Layer 7 of a small transformer language model trained on English Wikipedia (16 layers, counted from 0, width 96).
A neuron's activation on a vector x is squared ReLU(weights . x), where the dot is the dot product.
The model reads these tokens: "st " "W" "or" "l" "d " "C" "up" " " "v" "ic" "t" "or" "y " "in " "a " "s" "up" "er" "-" "G" " " "in " "D" "ec" "ember " "201" "7 " "at " "B"

The vector x that enters this layer's MLP at each token. A number n stands for n times 0.0075.
0 "st ": -102 -40 89 29 -152 -165 -390 221 -15 9 -92 -168 282 -2 186 69 -162 -3 -207 -56 -28 54 -219 -19 -29 -29 39 139 0 -90 89 -125 -134 185 213 81 -254 143 -61 -306 150 176 28 185 167 122 -144 -191 -237 30 173 99 74 97 -242 68 -77 -26 -64 -125 -24 126 320 106 -78 55 -122 -162 -21 173 96 21 30 134 -105 48 -34 10 -55 -174 9 -9 149 -48 -103 81 -111 91 76 -168 82 70 157 -24 -63 2
1 "W": -128 -5 56 49 -158 -305 -311 164 123 56 -32 -139 186 -135 205 40 -28 -47 -209 -55 -60 -51 -147 -64 24 -43 106 334 54 -153 127 -116 -104 284 291 103 -288 54 -86 -275 107 64 24 189 75 94 -179 -236 -209 41 149 109 72 -79 -28 87 -88 -83 -82 63 -18 81 188 28 -4 89 -150 -54 37 126 146 132 56 -37 -158 3 123 3 -92 -132 -24 82 61 -150 -156 80 -172 -41 33 -209 12 45 146 145 -154 2
2 "or": -237 -85 -53 -24 -124 -116 -233 196 151 27 -43 3 186 0 132 -23 -85 -43 -70 -259 36 135 -105 14 -9 -131 49 194 162 -178 75 -176 -54 99 185 181 -255 -38 30 -197 165 109 19 250 82 105 -111 -36 -125 -2 309 79 89 -55 -107 213 -165 28 -75 108 97 -35 293 118 -10 74 -199 -39 26 193 314 -107 96 28 165 56 88 10 -2 -148 17 32 50 -136 71 -119 -178 96 59 -273 7 -136 235 114 61 28
3 "l": 151 -108 -110 88 -98 -115 -262 155 93 125 62 -123 201 -58 -48 33 -73 -138 -175 -154 -198 -40 -42 -101 -80 -156 183 476 8 -99 -78 -123 -225 -167 113 128 -369 38 -67 -269 220 227 10 161 -12 132 -209 34 -136 62 59 239 43 -167 -101 40 -102 37 -93 71 43 44 103 -75 26 -12 -105 -35 -126 71 149 -7 134 182 56 -23 161 191 42 -85 9 141 36 -41 -91 -9 -81 21 44 -198 125 -85 153 -39 -8 65
4 "d ": 49 -153 -8 76 -224 -105 -375 141 81 -51 77 -199 377 14 180 117 -105 -99 -105 -48 124 -66 -118 -6 -144 58 44 148 50 -86 12 -24 -35 158 222 21 -268 42 -90 -224 113 151 -22 160 65 12 -169 -124 -274 49 69 161 -29 130 -87 35 2 75 12 -43 57 241 275 105 -163 33 -70 -126 -22 181 157 -32 -159 86 -61 -47 202 -91 70 -179 86 -38 80 -85 69 16 -124 127 82 -115 74 36 387 -12 -64 -60
5 "C": -18 77 91 26 -71 -137 -295 196 128 111 -82 -105 206 -127 125 -67 -131 -104 -214 -212 -100 -19 -46 -235 -17 -55 56 319 116 -84 49 -160 -66 165 117 268 -264 8 -81 -221 144 127 9 289 -7 24 -27 -230 -242 6 126 138 129 -89 -55 48 -118 -151 -95 73 127 165 380 -3 -15 91 -114 -161 -98 83 73 154 75 159 38 33 44 7 -99 -58 13 -23 32 -145 -126 32 -208 4 65 -174 58 84 40 91 -86 88
6 "up": -38 -45 -77 122 -193 -156 -184 280 66 132 -130 -157 207 -120 214 -11 -181 -69 -117 -304 -69 72 -116 69 -36 -21 48 369 37 -45 95 -172 30 149 103 68 -225 -67 39 -101 211 124 -12 9 163 179 -177 -99 -269 5 71 201 117 -78 -59 -80 0 -46 -222 129 -27 349 269 52 -11 -33 -47 -83 21 46 284 132 72 -51 31 -32 124 120 -17 -203 -53 -31 -77 -37 -3 1 -177 84 24 -96 192 -99 95 10 -45 -34
7 " ": 8 -12 98 17 -117 -66 -420 209 86 -90 48 -129 414 15 46 70 -232 -98 -215 -87 52 51 -226 16 -26 -42 105 128 40 -79 -13 -65 15 144 99 36 -315 -11 -135 -240 40 147 -35 215 120 52 -184 -207 -249 75 50 211 78 95 -104 -16 68 -27 -36 6 113 193 280 58 -125 2 -59 -248 -13 126 231 83 -125 34 -42 -45 23 -96 69 -196 39 -41 59 -9 60 24 -215 12 60 -105 157 28 209 -21 -78 -37
8 "v": -109 131 -23 3 -79 -271 -301 193 -45 30 -101 -61 330 -27 146 91 -52 -63 -407 -160 -54 -6 -188 -27 -58 -25 71 284 169 -111 40 -36 -261 128 115 154 -158 55 -103 -124 167 124 156 107 160 116 -190 -96 -122 94 91 172 8 -170 -144 103 -59 -24 -101 131 -69 -40 293 27 -74 51 -201 -196 -71 276 4 83 4 95 -16 -55 134 23 4 -145 -113 63 32 -5 34 94 -133 -127 30 -167 45 -31 19 88 -144 93
9 "ic": -166 -4 -40 161 -77 -132 -151 239 50 160 -182 -77 22 -113 180 -55 -310 -87 -328 -225 -158 36 -203 -33 -166 -47 66 174 86 -62 24 -256 -13 153 152 -62 -92 -1 -59 -241 39 15 131 135 35 86 -85 -8 -322 87 288 125 124 -37 -196 59 -64 6 -151 63 -88 75 279 -24 41 14 -198 -106 -2 154 82 -22 -11 189 103 33 186 -6 17 -86 69 111 -8 -249 19 12 -200 -45 118 -238 43 -43 95 67 2 115
10 "t": -119 11 -79 172 -200 -145 -257 106 193 3 -40 -38 107 -51 49 128 -139 -164 -171 -233 -95 -64 -231 -117 60 -69 8 339 83 -73 159 -119 -70 125 108 135 -250 194 69 -232 65 187 67 66 -16 62 -104 -119 -166 175 134 71 -23 -35 -69 -86 14 -21 -273 80 -116 234 262 44 96 -121 -186 -215 -68 84 43 37 0 117 28 -153 161 16 -102 -196 198 4 65 -137 -94 -26 -12 -171 41 -132 190 -91 206 118 -75 23
11 "or": -144 -44 16 -36 -133 16 -271 64 36 78 23 -68 171 -14 112 23 -284 -116 -155 -367 58 190 -161 150 -20 59 62 215 93 -35 -12 -190 -61 157 119 154 -268 47 20 -210 41 100 20 263 121 -101 -130 -59 -141 126 224 84 117 1 -49 45 -227 50 -250 20 29 119 279 -9 55 2 -106 -216 -124 181 222 -91 133 -80 152 -40 114 93 -50 -129 119 -16 28 -203 96 -42 5 -71 42 -279 102 -49 110 161 -4 -2
12 "y ": 8 2 65 5 -144 -82 -372 69 -48 88 -33 -105 306 50 150 77 -259 -77 -116 -205 -15 -18 -180 -68 -54 -7 60 173 124 -45 57 -103 -23 170 165 70 -360 3 -86 -281 105 143 34 258 165 30 -236 -218 -310 94 141 155 138 108 -109 -22 -29 40 -55 -108 -23 131 251 71 -73 47 -69 -206 -27 168 190 -1 -68 130 -82 -35 51 -55 -30 -110 70 -60 105 -68 65 -18 -99 79 33 -185 169 6 227 -88 -104 20
13 "in ": -2 -45 -8 25 -166 -210 -427 179 80 -8 -69 -140 237 -36 163 -19 -179 5 -133 -44 2 35 -154 -41 -1 -51 79 101 55 -86 66 -169 -146 205 63 -26 -229 86 -60 -238 212 172 7 298 104 150 -170 -226 -279 48 175 205 131 104 -258 40 -138 26 -123 -131 84 62 305 32 -138 74 -40 -92 -48 133 180 -9 81 186 10 52 46 2 -154 -162 -59 -66 134 42 -49 98 -140 1 14 -121 28 -4 67 -119 -125 -3
14 "a ": -49 -166 42 1 -114 -116 -266 219 -4 -104 -165 -118 314 -26 132 56 -51 -145 -127 -96 5 63 -158 -58 -97 45 5 131 -4 -103 -19 -266 -39 123 189 71 -306 9 -86 -302 179 180 1 193 138 155 -102 -186 -104 52 156 149 51 85 -226 96 -28 24 -2 -94 -42 164 283 88 -82 72 -149 -93 -60 265 226 107 97 181 81 -13 -16 -63 -3 -104 64 -68 90 -107 -63 66 -274 32 172 -145 -67 -14 126 -193 -73 -37
15 "s": -104 -54 -115 149 -89 -218 -339 128 192 -38 -48 -13 289 -62 144 26 -53 -59 -280 -149 45 -47 -138 -65 -83 -26 20 167 -20 -48 25 -38 45 103 181 149 -347 88 90 -325 88 132 -14 90 100 26 24 -155 -343 1 133 168 74 -58 -54 17 -144 -26 -136 101 -67 -8 353 178 1 145 -132 -169 -72 202 181 95 -157 222 -62 -23 97 -11 -6 -90 19 57 93 -58 -100 44 -83 -106 -3 -198 -43 21 97 85 -85 138
16 "up": -111 -25 -103 116 -181 -127 -210 349 68 10 -185 -106 239 -113 270 51 -198 -9 -240 -250 -105 67 -65 43 2 87 96 244 87 -23 93 -117 -56 169 146 71 -175 3 -35 -152 206 240 -41 -32 167 -12 -177 -146 -295 -115 139 184 7 -42 -123 -24 -10 56 -271 78 -162 153 285 -32 -5 87 -74 -89 -44 134 228 178 35 -92 68 -18 164 94 -18 -190 -64 20 -162 -99 37 12 -119 24 -63 -74 32 33 63 -48 -4 -68
17 "er": -79 -10 -55 -18 -42 -127 -363 216 104 120 -30 -92 101 -54 149 165 -107 -177 -166 -234 -39 45 -121 65 61 -25 141 219 100 -93 219 -84 -24 -48 201 123 -324 30 -71 -180 -16 178 13 179 -31 117 -100 -99 -58 259 149 187 78 -14 -80 63 -87 92 -184 111 16 -31 392 183 -172 -27 -72 -233 -106 150 202 45 -36 -60 84 81 -60 -154 19 -201 79 -29 -67 -195 -49 85 0 96 -127 -133 -61 38 162 131 -28 -102
18 "-": -73 -57 49 74 -41 -274 -204 238 144 34 -27 -244 226 -19 120 136 -138 -117 -188 -225 -147 8 -194 -77 -9 67 120 135 62 -26 181 -64 -258 82 196 131 -339 83 -79 -314 130 117 -68 75 14 54 -144 -104 -164 101 110 14 79 115 -112 10 -74 35 -81 106 17 -24 278 108 -138 27 -148 -211 -11 193 138 -51 -1 83 52 -25 -61 -112 -84 -246 122 6 49 -174 -52 10 -156 68 124 -192 33 60 259 -49 -99 -65
19 "G": -195 119 -44 115 -61 -253 -318 182 79 31 21 -192 98 -113 179 0 -130 -184 -213 -212 -18 -67 -89 -161 4 8 129 316 33 -37 73 -159 -105 112 241 253 -219 -32 -127 -224 127 -23 100 173 19 113 -42 -309 -218 44 229 9 186 -65 26 112 -97 -63 -99 10 25 -15 248 0 -63 64 -162 -101 -11 159 43 131 133 152 -110 -1 132 -15 -32 -104 -9 -12 37 -193 -15 55 -67 99 -52 -179 -9 -13 197 121 -142 -71
20 " ": -76 54 118 -19 -83 -48 -312 145 71 -40 23 -161 367 13 157 66 -194 -106 -222 -123 26 14 -145 -116 -49 -94 101 288 8 -66 -37 -168 -107 137 266 62 -381 27 -135 -301 167 1 -22 206 148 80 -121 -193 -154 67 128 191 80 129 -164 40 -8 80 -22 41 39 152 290 82 -139 41 -115 -101 -54 127 139 104 -63 102 -33 -72 23 15 28 -126 65 4 73 -31 24 -39 -257 -34 49 -125 86 -7 221 -28 -100 -94
21 "in ": -13 -40 -31 69 -173 -208 -393 166 119 -43 -41 -150 206 -35 157 9 -159 -15 -153 -71 7 39 -141 -61 -22 -80 72 125 36 -90 66 -208 -149 196 63 -32 -220 68 -65 -259 212 179 13 277 95 193 -173 -203 -249 42 168 214 124 118 -271 32 -130 45 -111 -98 88 41 340 44 -134 97 -40 -67 -36 113 190 -4 100 170 11 27 46 37 -174 -182 -39 -61 161 47 -58 112 -149 -3 10 -91 -5 -1 52 -110 -126 2
22 "D": -112 74 -91 -34 -159 -290 -252 183 131 -99 7 -41 161 -80 164 77 -138 -204 -258 -120 71 32 -124 -140 -118 13 38 292 46 -108 55 -143 -109 267 207 103 -335 16 -61 -238 177 92 32 213 45 115 -86 -334 -164 16 113 54 105 -130 -75 132 -186 -17 -52 91 18 134 329 51 -66 69 -140 -93 69 193 130 114 94 36 -38 40 152 66 -13 -84 -52 49 83 -92 -134 41 -111 -46 -38 -111 -7 63 7 100 -110 -89
23 "ec": -68 91 -38 110 -158 -255 -241 252 161 -79 -120 12 169 -170 83 -4 -208 -107 -130 -271 -160 111 -126 -81 -36 -40 -72 386 68 -90 77 -34 -47 55 224 99 -89 26 38 -177 74 168 -104 50 50 92 -82 -152 -286 44 199 41 43 26 -227 -1 -13 21 50 5 57 118 405 35 -69 58 -193 -197 -14 75 256 83 -3 69 40 73 76 -30 -90 -85 -49 9 53 -254 29 15 -215 -77 -2 -234 -16 -116 67 143 48 -25
24 "ember ": -17 -55 -80 146 -190 -157 -373 114 159 -92 94 -281 320 27 170 51 -245 -33 -97 -84 -12 26 -242 -5 -70 -66 81 181 115 -96 -21 -141 -56 124 48 -88 -315 78 -63 -215 181 210 -26 254 111 177 -145 -153 -312 -18 45 178 59 74 -162 79 -64 98 73 -36 45 104 239 43 -165 81 -70 -124 8 146 187 62 59 76 -43 -24 33 0 -105 -212 -7 1 180 -62 -16 42 -171 -9 7 -175 43 4 114 -25 -30 -45
25 "201": -70 52 -137 15 -139 -174 -260 325 -19 -55 -74 -160 283 -133 99 80 -323 -121 -179 -43 8 -76 -330 77 -107 -2 -20 238 105 -125 -19 -288 -15 24 183 130 -152 -122 -17 -231 133 215 -56 216 42 159 -99 11 -200 125 72 146 149 28 -88 179 -121 -116 -46 10 -2 185 225 67 -54 51 -80 -111 188 73 205 -18 75 -24 -13 41 47 94 -75 -159 -9 45 -73 -19 -17 9 -35 -204 -30 -96 151 82 160 134 -82 11
26 "7 ": -56 23 65 -77 -196 -110 -343 147 108 25 62 -125 312 116 99 146 -291 13 -171 -96 33 77 -139 -58 -148 44 -30 260 73 -212 56 -158 6 54 202 91 -314 5 -51 -230 72 242 0 114 154 125 -218 -136 -259 111 107 175 135 94 -175 44 -8 16 -15 -115 16 54 242 44 -109 87 -51 -174 34 215 242 63 -45 5 25 -78 62 -2 -1 -179 43 8 97 -113 -13 -19 -137 22 8 -206 179 73 123 -90 -49 -39
27 "at ": -89 83 -47 51 -207 -230 -354 143 -45 98 -96 -208 220 -78 66 104 -162 15 20 89 -23 15 -113 36 -79 31 -76 91 -82 -8 200 -323 44 60 57 94 -109 77 14 -252 218 172 13 168 117 170 -122 -173 -190 130 62 238 195 118 -110 -8 57 -31 -226 -26 137 44 414 -41 -229 80 -143 -76 69 114 64 -20 134 286 -18 -30 5 -15 -21 -175 28 98 173 -128 -46 86 -61 -52 -14 -184 -27 -8 135 -63 -28 -28
28 "B": -165 54 42 -13 -117 -133 -281 89 181 37 -102 -91 160 -47 145 37 -102 -167 -188 -82 36 -42 -60 -117 16 4 111 294 140 -23 47 -146 -91 173 208 210 -286 65 -25 -342 84 46 -15 201 99 106 -100 -316 -117 -20 120 87 137 -100 15 121 -16 -35 -153 -56 51 55 276 76 -120 78 -186 -95 15 236 120 163 126 58 -51 -62 138 114 -162 -178 -58 35 23 -263 -112 -60 -136 -68 -3 -127 -28 -21 189 107 -206 85

Each question shows the input weights of one neuron of the MLP. A number n stands for n times 0.0018.

n3: 25 -154 81 -35 126 80 39 74 -75 -3 17 -73 95 100 -101 11 -44 240 85 150 -123 -84 62 -58 70 51 -28 128 -129 -64 69 126 362 -66 -21 58 -166 -36 -28 -80 53 -40 98 -95 22 -20 38 -70 197 -30 46 47 130 -23 -124 3 -60 102 176 -9 -131 43 47 -82 -138 -176 162 -46 24 -57 -184 98 25 -131 -41 77 -3 12 -63 -193 83 -95 99 -26 146 -78 -92 -3 77 -23 -145 52 74 29 99 -12
Its two highest activations, in order, are on tokens 20 " ", 26 "7 "

n297: -77 205 137 95 -116 145 -87 -78 -174 -8 -27 194 99 84 261 37 -143 61 -35 -168 203 -73 -121 -54 4 -130 90 -175 -169 -76 109 92 23 17 75 -56 -3 35 112 -124 162 -61 15 22 184 215 200 37 56 -66 -142 46 79 57 194 41 -63 -11 285 -27 127 8 -122 298 176 -38 176 210 -150 -15 4 -43 142 -94 -297 187 -166 8 -96 51 12 -136 -51 -72 4 20 -23 -258 28 30 8 332 -20 -122 202 -65
Its two highest activations, in order, are on tokens 0 "st ", 20 " "

n333: -3 158 19 -81 11 -83 -19 -3 89 -72 16 40 69 53 -203 -40 -13 -28 -38 264 -204 -165 -102 164 -47 13 44 -180 -38 -45 125 156 -161 -39 -36 20 40 22 -85 98 -110 -92 -114 99 -80 33 46 -189 89 179 201 -192 62 -12 -107 -66 18 76 -17 -141 75 129 69 15 -34 -114 207 -97 148 6 66 -66 164 -33 20 -43 98 83 -64 16 29 121 60 99 36 103 -6 71 109 119 107 141 36 0 340 -168
On which three tokens does it fire most, strongest first? 7 " ", 13 "in ", 0 "st "

n371: -70 308 -240 34 120 -226 39 -16 194 -109 113 -96 -59 86 -32 -220 35 -138 122 -126 -28 47 -129 39 86 53 157 -244 106 19 -112 -28 98 -53 -82 -321 129 106 -88 44 45 153 -24 135 -81 74 -153 76 7 -159 -216 -87 101 -68 89 -23 198 148 -42 -60 -266 -174 31 109 74 20 101 -22 -64 107 52 -31 -30 52 -89 -118 56 -48 31 -32 83 11 -50 72 -51 21 -139 116 -62 -10 82 99 130 -93 15 -234
Which token does this neuron like most? 24 "ember "

n14: -164 0 123 -41 109 147 -52 -74 148 -59 -56 -106 -8 79 -182 86 -226 38 -44 223 60 -40 107 110 67 -100 -44 38 169 210 -40 74 -143 61 -97 132 54 -157 100 -72 39 43 125 -115 -47 14 32 -181 46 -39 53 -89 -58 122 6 88 97 9 -10 93 3 -3 -65 51 -158 9 -33 -46 -6 -151 -27 -107 3 14 16 181 110 90 42 -106 -238 -77 11 -41 -87 -39 -24 209 43 -6 -137 110 -83 -56 -75 53
Which token does this neuron like most? 28 "B"

n41: -105 142 27 -52 57 -136 -51 0 60 -182 140 -53 25 46 18 0 -6 -37 -156 -96 150 -76 75 -22 -3 33 0 -188 112 104 6 -113 58 -26 -128 -87 47 41 111 -130 149 21 -245 -6 56 0 -23 -164 -6 97 -70 0 -125 -89 -54 36 78 -143 -119 21 -15 105 -78 158 158 17 101 3 -36 -14 -99 -146 -85 -57 53 149 -131 58 181 143 -115 -42 -17 17 -46 50 -137 5 39 -110 -18 222 -223 -86 -40 -26
Its two highest activations, in order, are on tokens 22 "D", 15 "s"

n323: 19 198 -150 63 80 -114 95 16 171 -124 115 16 22 -84 79 8 32 60 -188 83 97 -79 8 -78 40 -204 117 -38 -80 -73 14 -107 -44 21 -57 57 -58 -3 -35 119 99 -43 -186 -85 -65 -89 -28 211 -194 -150 -216 58 33 165 -69 58 73 -22 -42 -103 -138 48 34 102 3 -3 123 63 27 106 -67 93 126 25 83 70 -125 40 108 30 -63 -165 33 -91 -27 -133 -41 -37 -30 76 39 35 -145 17 -146 -186
On which three tokens does it fire most, strongest first? 16 "up", 24 "ember ", 22 "D"

n99: -61 -80 -234 -112 26 -106 -62 133 196 32 157 69 68 135 -27 162 -170 191 4 -64 42 -83 76 -169 -101 -62 -223 -4 123 -255 -132 199 228 142 16 -168 55 -15 190 62 80 -87 19 -111 120 -120 -41 79 24 -314 8 -83 -67 82 -113 36 55 36 292 -15 -47 -200 -187 90 62 -136 261 -65 185 -113 -106 91 57 160 -52 -150 159 72 118 -155 16 102 68 -52 32 247 -129 120 -233 -18 -8 95 0 -4 -12 -104
Which token does this neuron like most? 26 "7 "

n368: -45 205 184 -273 21 150 116 91 -153 -137 11 96 41 -65 -92 233 40 36 -33 39 55 92 -31 -44 111 -141 -147 -102 0 329 -88 166 -88 -75 -34 218 -72 19 156 81 7 30 0 -55 104 -60 -50 -14 87 33 46 149 -153 86 93 14 49 -231 36 41 26 -107 -14 87 -106 195 146 50 52 144 15 -58 292 38 33 -42 -229 50 107 -93 -49 -173 205 -136 191 149 -44 -62 -118 -215 -112 -171 159 111 -103 -111
On which three tokens does it fire most, strongest first? 27 "at ", 8 "v", 2 "or"

n379: -134 -221 203 -139 -17 97 19 161 18 101 102 81 81 320 -45 94 -22 -33 -89 4 60 -35 141 -169 -139 -30 -104 116 -113 -32 54 -55 -52 -30 216 0 -33 143 -252 -83 -48 -190 -22 -116 106 78 -203 -21 139 23 31 -37 -225 153 315 -85 86 146 131 -34 168 62 -11 120 115 87 161 128 -98 -249 -93 7 -276 -3 112 97 -15 66 161 0 62 46 -4 73 -252 45 -15 33 43 179 118 153 -85 -99 31 -40
Which token does this neuron like most? 20 " "

n316: -144 178 140 54 4 -36 102 33 -85 67 -25 112 140 64 -71 -38 32 169 83 68 218 -219 12 63 -184 -272 -97 69 -115 39 -28 -51 -81 -17 66 0 0 -226 -102 -56 161 -212 -29 -61 232 -34 79 -92 87 -20 -17 106 -78 -47 -13 31 -118 37 28 -147 -146 160 6 -3 69 -44 104 140 158 -50 -45 113 15 91 248 109 16 -145 -26 -10 60 30 55 82 -125 85 177 -44 97 44 -195 67 60 -155 94 -89
On which three tokens does it fire most, strongest first? 14 "a ", 20 " ", 27 "at "

n24: -137 192 25 -118 -176 -32 85 -34 -84 35 30 -20 -44 70 28 -161 15 -42 229 84 31 -77 -12 -48 -42 -178 149 -40 97 -67 -30 -85 -6 77 63 -200 -105 59 -69 -137 -117 -22 46 -157 -49 6 -177 32 211 -112 -84 46 -72 -69 179 61 159 -115 -34 47 -28 -63 -142 15 -107 114 126 -117 -56 -106 -55 25 -35 -6 28 148 46 42 -8 -97 13 32 -15 -108 -257 -106 -43 -47 112 -53 -22 157 204 133 -115 224
On which token does it fire most, and how strongly? 28 "B", at about 3.4

n126: -80 -58 35 11 53 78 50 32 8 -60 68 184 246 97 -15 -190 144 185 -3 -49 79 160 41 5 82 111 32 19 -29 -88 11 0 -188 -13 71 75 8 106 67 -67 153 -175 17 -55 18 -97 37 5 -78 -93 -9 -118 -67 6 -127 47 -42 94 -13 -23 45 48 105 88 241 -126 -26 73 35 -105 -66 55 33 5 45 -70 -104 -6 212 -88 -114 9 30 201 -27 -9 121 -120 96 36 -9 31 -75 48 172 179
On which three tokens does it fire most, strongest first? 2 "or", 15 "s", 8 "v"

n165: -114 -156 -21 -128 310 -54 133 69 33 -125 94 16 52 54 151 -258 -109 226 14 -152 -17 118 -49 -117 269 -49 -112 -121 166 56 89 223 113 37 -7 95 154 163 -73 40 48 18 10 -26 -7 16 40 -94 -46 -69 -68 -31 -3 -3 -119 3 26 -89 218 -132 88 50 135 84 261 166 -42 -40 198 -46 -89 -82 -35 -125 -41 46 0 100 -67 7 -74 35 143 -157 186 -136 -286 -12 71 -126 17 37 -39 84 82 -91
Its two highest activations, in order, are on tokens 23 "ec", 2 "or"

n117: -129 30 45 -25 76 230 81 -23 43 -99 -22 -150 63 -9 76 12 47 -28 -56 -250 86 66 -12 -41 -28 13 -162 -197 -147 62 183 100 108 113 58 -205 -82 -109 94 49 -6 -73 -25 -78 -10 82 -68 15 7 96 -83 -104 -130 31 39 -156 15 39 -163 198 78 31 9 -162 -211 9 14 -60 -161 -27 -167 164 21 -21 -217 49 129 149 -98 6 -79 -33 -78 142 89 58 -148 -119 -59 -119 116 -100 -118 -164 79 12
Which token does this neuron like most? 6 "up"

n307: 154 -50 161 352 179 -35 66 -19 -96 -4 73 -99 112 23 -143 52 -192 -50 101 172 153 39 83 122 160 106 -32 18 -82 11 36 174 -200 -54 83 -181 186 -51 -16 -13 -88 53 -7 160 32 140 -56 -19 -70 -143 272 141 88 159 152 106 -65 191 63 -27 -104 -72 20 -32 82 92 -15 43 -17 -101 -57 -122 -10 6 -59 140 165 -14 24 -55 126 147 -90 43 60 55 10 -125 -148 49 7 62 -182 3 229 -136
Which token does this neuron like most? 24 "ember "

n109: -199 136 67 65 -68 17 23 -179 7 -230 -47 100 174 -218 -126 28 95 -15 -84 47 44 84 -21 -119 -22 -287 -113 83 -146 24 -110 73 88 -46 -124 -258 60 7 34 -118 -118 -15 -48 -177 93 148 183 -14 -180 -11 -46 81 -298 173 342 -7 -85 -131 -4 -56 155 11 0 -45 -46 46 -25 -77 109 -21 151 33 -35 -41 168 170 26 65 85 34 206 -91 115 155 -46 -4 187 156 23 -206 11 -8 -202 47 -119 -181
Its two highest activations, in order, are on tokens 15 "s", 23 "ec"

n206: -21 -112 -51 -46 -121 112 -37 -27 89 -174 111 -53 0 61 135 -88 -105 -82 29 23 95 -178 -31 -185 82 -11 24 -140 -261 -94 -28 234 -44 13 15 -45 56 -88 10 70 -123 68 -156 -117 38 24 -25 90 166 -125 8 -163 112 57 -97 -169 56 -122 -116 257 -220 -113 72 -158 11 95 -161 -49 -74 219 4 62 -7 -265 113 -49 -184 110 -193 44 -102 146 -152 103 34 -144 -29 10 -261 70 -93 343 -101 53 140 -186
Which token does this neuron like most? 16 "up"

n157: -6 21 -16 16 45 -85 -106 -45 -126 -47 -95 24 -79 61 -49 -150 -106 70 -87 164 -55 -118 -71 -27 -76 -56 -27 -63 -125 256 25 125 75 6 36 17 15 -246 117 66 84 -27 200 -3 34 81 85 34 -111 -144 -10 -119 90 -120 -192 18 102 -34 -11 52 0 -170 83 371 22 -28 201 143 23 -170 74 126 6 -58 -27 97 -68 54 146 -95 34 70 80 -9 -27 -161 -58 90 -10 28 -178 -270 234 -89 132 19
On which token does it fire most, and how strongly? 2 "or", at about 0.25

n45: 6 156 81 -79 7 -21 160 -74 -94 10 -3 12 79 19 77 -139 182 -6 70 -264 123 60 -106 0 9 -75 -36 -151 257 17 -170 -114 164 26 -160 59 -17 357 48 -140 -38 -110 26 3 -136 -49 -156 -12 -203 265 -50 124 -179 34 -46 3 46 -123 148 62 -62 75 6 3 118 -3 14 75 -134 -64 13 -61 78 -108 -53 -65 -96 104 6 62 -66 -56 3 -19 3 -117 -121 63 -100 152 98 -90 -146 -116 -33 123
Its two highest activations, in order, are on tokens 12 "y ", 11 "or"

n6: -132 117 -11 -98 4 43 123 49 42 -225 94 -55 -137 18 -11 31 7 56 -152 -37 -136 -26 -239 -230 0 -90 129 -221 -216 -169 -82 74 238 16 167 132 45 -22 13 86 67 -15 -145 121 -131 -41 17 30 41 -57 -78 -258 -63 -66 -69 51 92 -99 12 -40 51 111 -28 3 -79 35 166 13 18 54 -259 -156 124 -66 13 -216 117 74 -129 -58 77 242 37 -42 -89 130 -336 105 -181 31 22 50 -268 -35 126 31
Which token does this neuron like most? 22 "D"

n366: 93 41 -87 -151 27 -94 18 109 -159 244 87 -49 0 -67 -191 92 -180 12 -26 191 179 22 25 -66 -6 60 -80 6 -51 -74 -9 -35 0 -53 85 -43 0 66 11 -103 -163 -53 38 3 -6 -68 75 -11 25 27 40 150 174 -38 64 107 0 114 -7 -102 122 40 6 -172 -23 -40 43 -158 57 -185 -89 83 -36 8 -41 -120 38 -43 -118 -85 206 -92 228 162 155 -81 -47 101 83 132 -18 35 -86 -134 142 3
On which three tokens does it fire most, strongest first? 27 "at ", 26 "7 ", 7 " "

n8: 77 63 -38 3 192 49 48 20 -3 16 -34 -11 -143 12 -162 -57 -127 -43 293 -43 -38 149 41 -46 137 -116 58 -197 16 -57 87 49 96 113 -124 16 -8 57 -185 3 -171 129 -81 85 158 134 18 9 249 85 16 -19 87 -103 200 148 -125 -152 -20 66 137 18 199 135 -66 -127 24 20 -66 122 99 102 -18 23 -34 96 -102 -156 22 16 58 189 -97 -58 -87 9 121 89 -84 117 -120 91 -22 37 -120 24
Which token does this neuron like most? 17 "er"

n169: 32 -118 51 -196 217 -3 148 96 43 -246 76 -52 112 -114 48 -46 34 183 232 -82 279 233 -205 -81 -90 31 28 87 45 88 72 -43 -10 -18 -107 -42 91 -38 3 20 3 -166 -169 -93 64 52 -138 19 -32 -109 -46 -24 107 0 48 -64 -29 -149 4 86 153 16 30 103 -10 -79 94 -245 48 -39 44 138 102 -111 90 10 -118 -11 102 83 105 94 -45 -63 7 41 -81 21 232 -78 -110 -99 -217 -10 85 345
On which three tokens does it fire most, strongest first? 6 "up", 2 "or", 23 "ec"

n215: 238 122 146 61 181 172 -34 12 26 144 149 -87 6 23 116 25 30 136 -42 -188 -119 -113 66 107 61 37 -120 103 97 -18 -22 -111 -16 -9 -27 -278 145 -50 24 13 -23 55 53 193 -153 -63 38 -25 3 63 24 -131 132 -90 -13 -63 -234 -76 90 -177 -61 13 62 100 6 -217 227 3 104 218 -36 -230 -3 -59 -111 -76 98 -21 -17 111 -65 207 16 55 -45 57 108 -110 113 -22 -188 -122 31 -162 -7 -3
Which token does this neuron like most? 9 "ic"

n49: -86 96 -56 -26 82 -88 66 69 -38 -105 -19 106 153 -58 -69 -6 -110 45 -164 364 59 -186 49 -157 70 -138 -97 -38 -122 -116 57 -10 -33 64 126 -10 58 56 51 -63 42 -88 81 -43 86 -3 16 62 -51 -49 -81 -23 -12 0 23 170 -243 19 -285 26 33 25 -90 34 -44 0 79 -141 53 -65 -13 13 -31 -70 131 113 -210 -37 98 13 327 -188 65 57 95 -155 16 -161 7 285 27 71 97 -179 10 22
Which token does this neuron like most? 25 "201"

n319: 6 17 -163 152 33 6 30 80 -113 -128 48 -59 -177 -220 6 -69 119 -16 19 143 13 37 -31 132 57 173 -124 28 33 7 128 99 191 -6 -63 110 46 124 -162 312 77 -30 -184 -37 44 -19 -72 -83 27 36 -115 29 -69 -129 -168 -71 22 -127 -64 -46 36 -41 -67 -147 78 0 90 18 59 74 132 13 209 -21 94 -103 257 -142 88 -56 120 -37 -52 69 20 105 16 203 171 -34 161 -18 63 -111 185 95
Which token does this neuron like most? 6 "up"

n305: 248 116 40 -218 194 -31 14 6 39 -189 101 187 66 249 -63 -86 -185 -69 -181 35 -20 211 -56 67 146 -121 -6 36 60 -50 147 -242 -50 -35 -57 -51 -33 178 -12 147 -30 -200 -10 -16 42 -124 48 120 41 30 -100 3 19 107 -112 -242 0 73 -65 124 -27 -142 -88 135 64 61 -33 -120 -34 -67 56 33 -44 0 76 70 145 107 -41 81 -168 -20 3 110 97 30 -195 0 -62 3 -139 61 48 107 -97 -211
Its two highest activations, in order, are on tokens 20 " ", 7 " "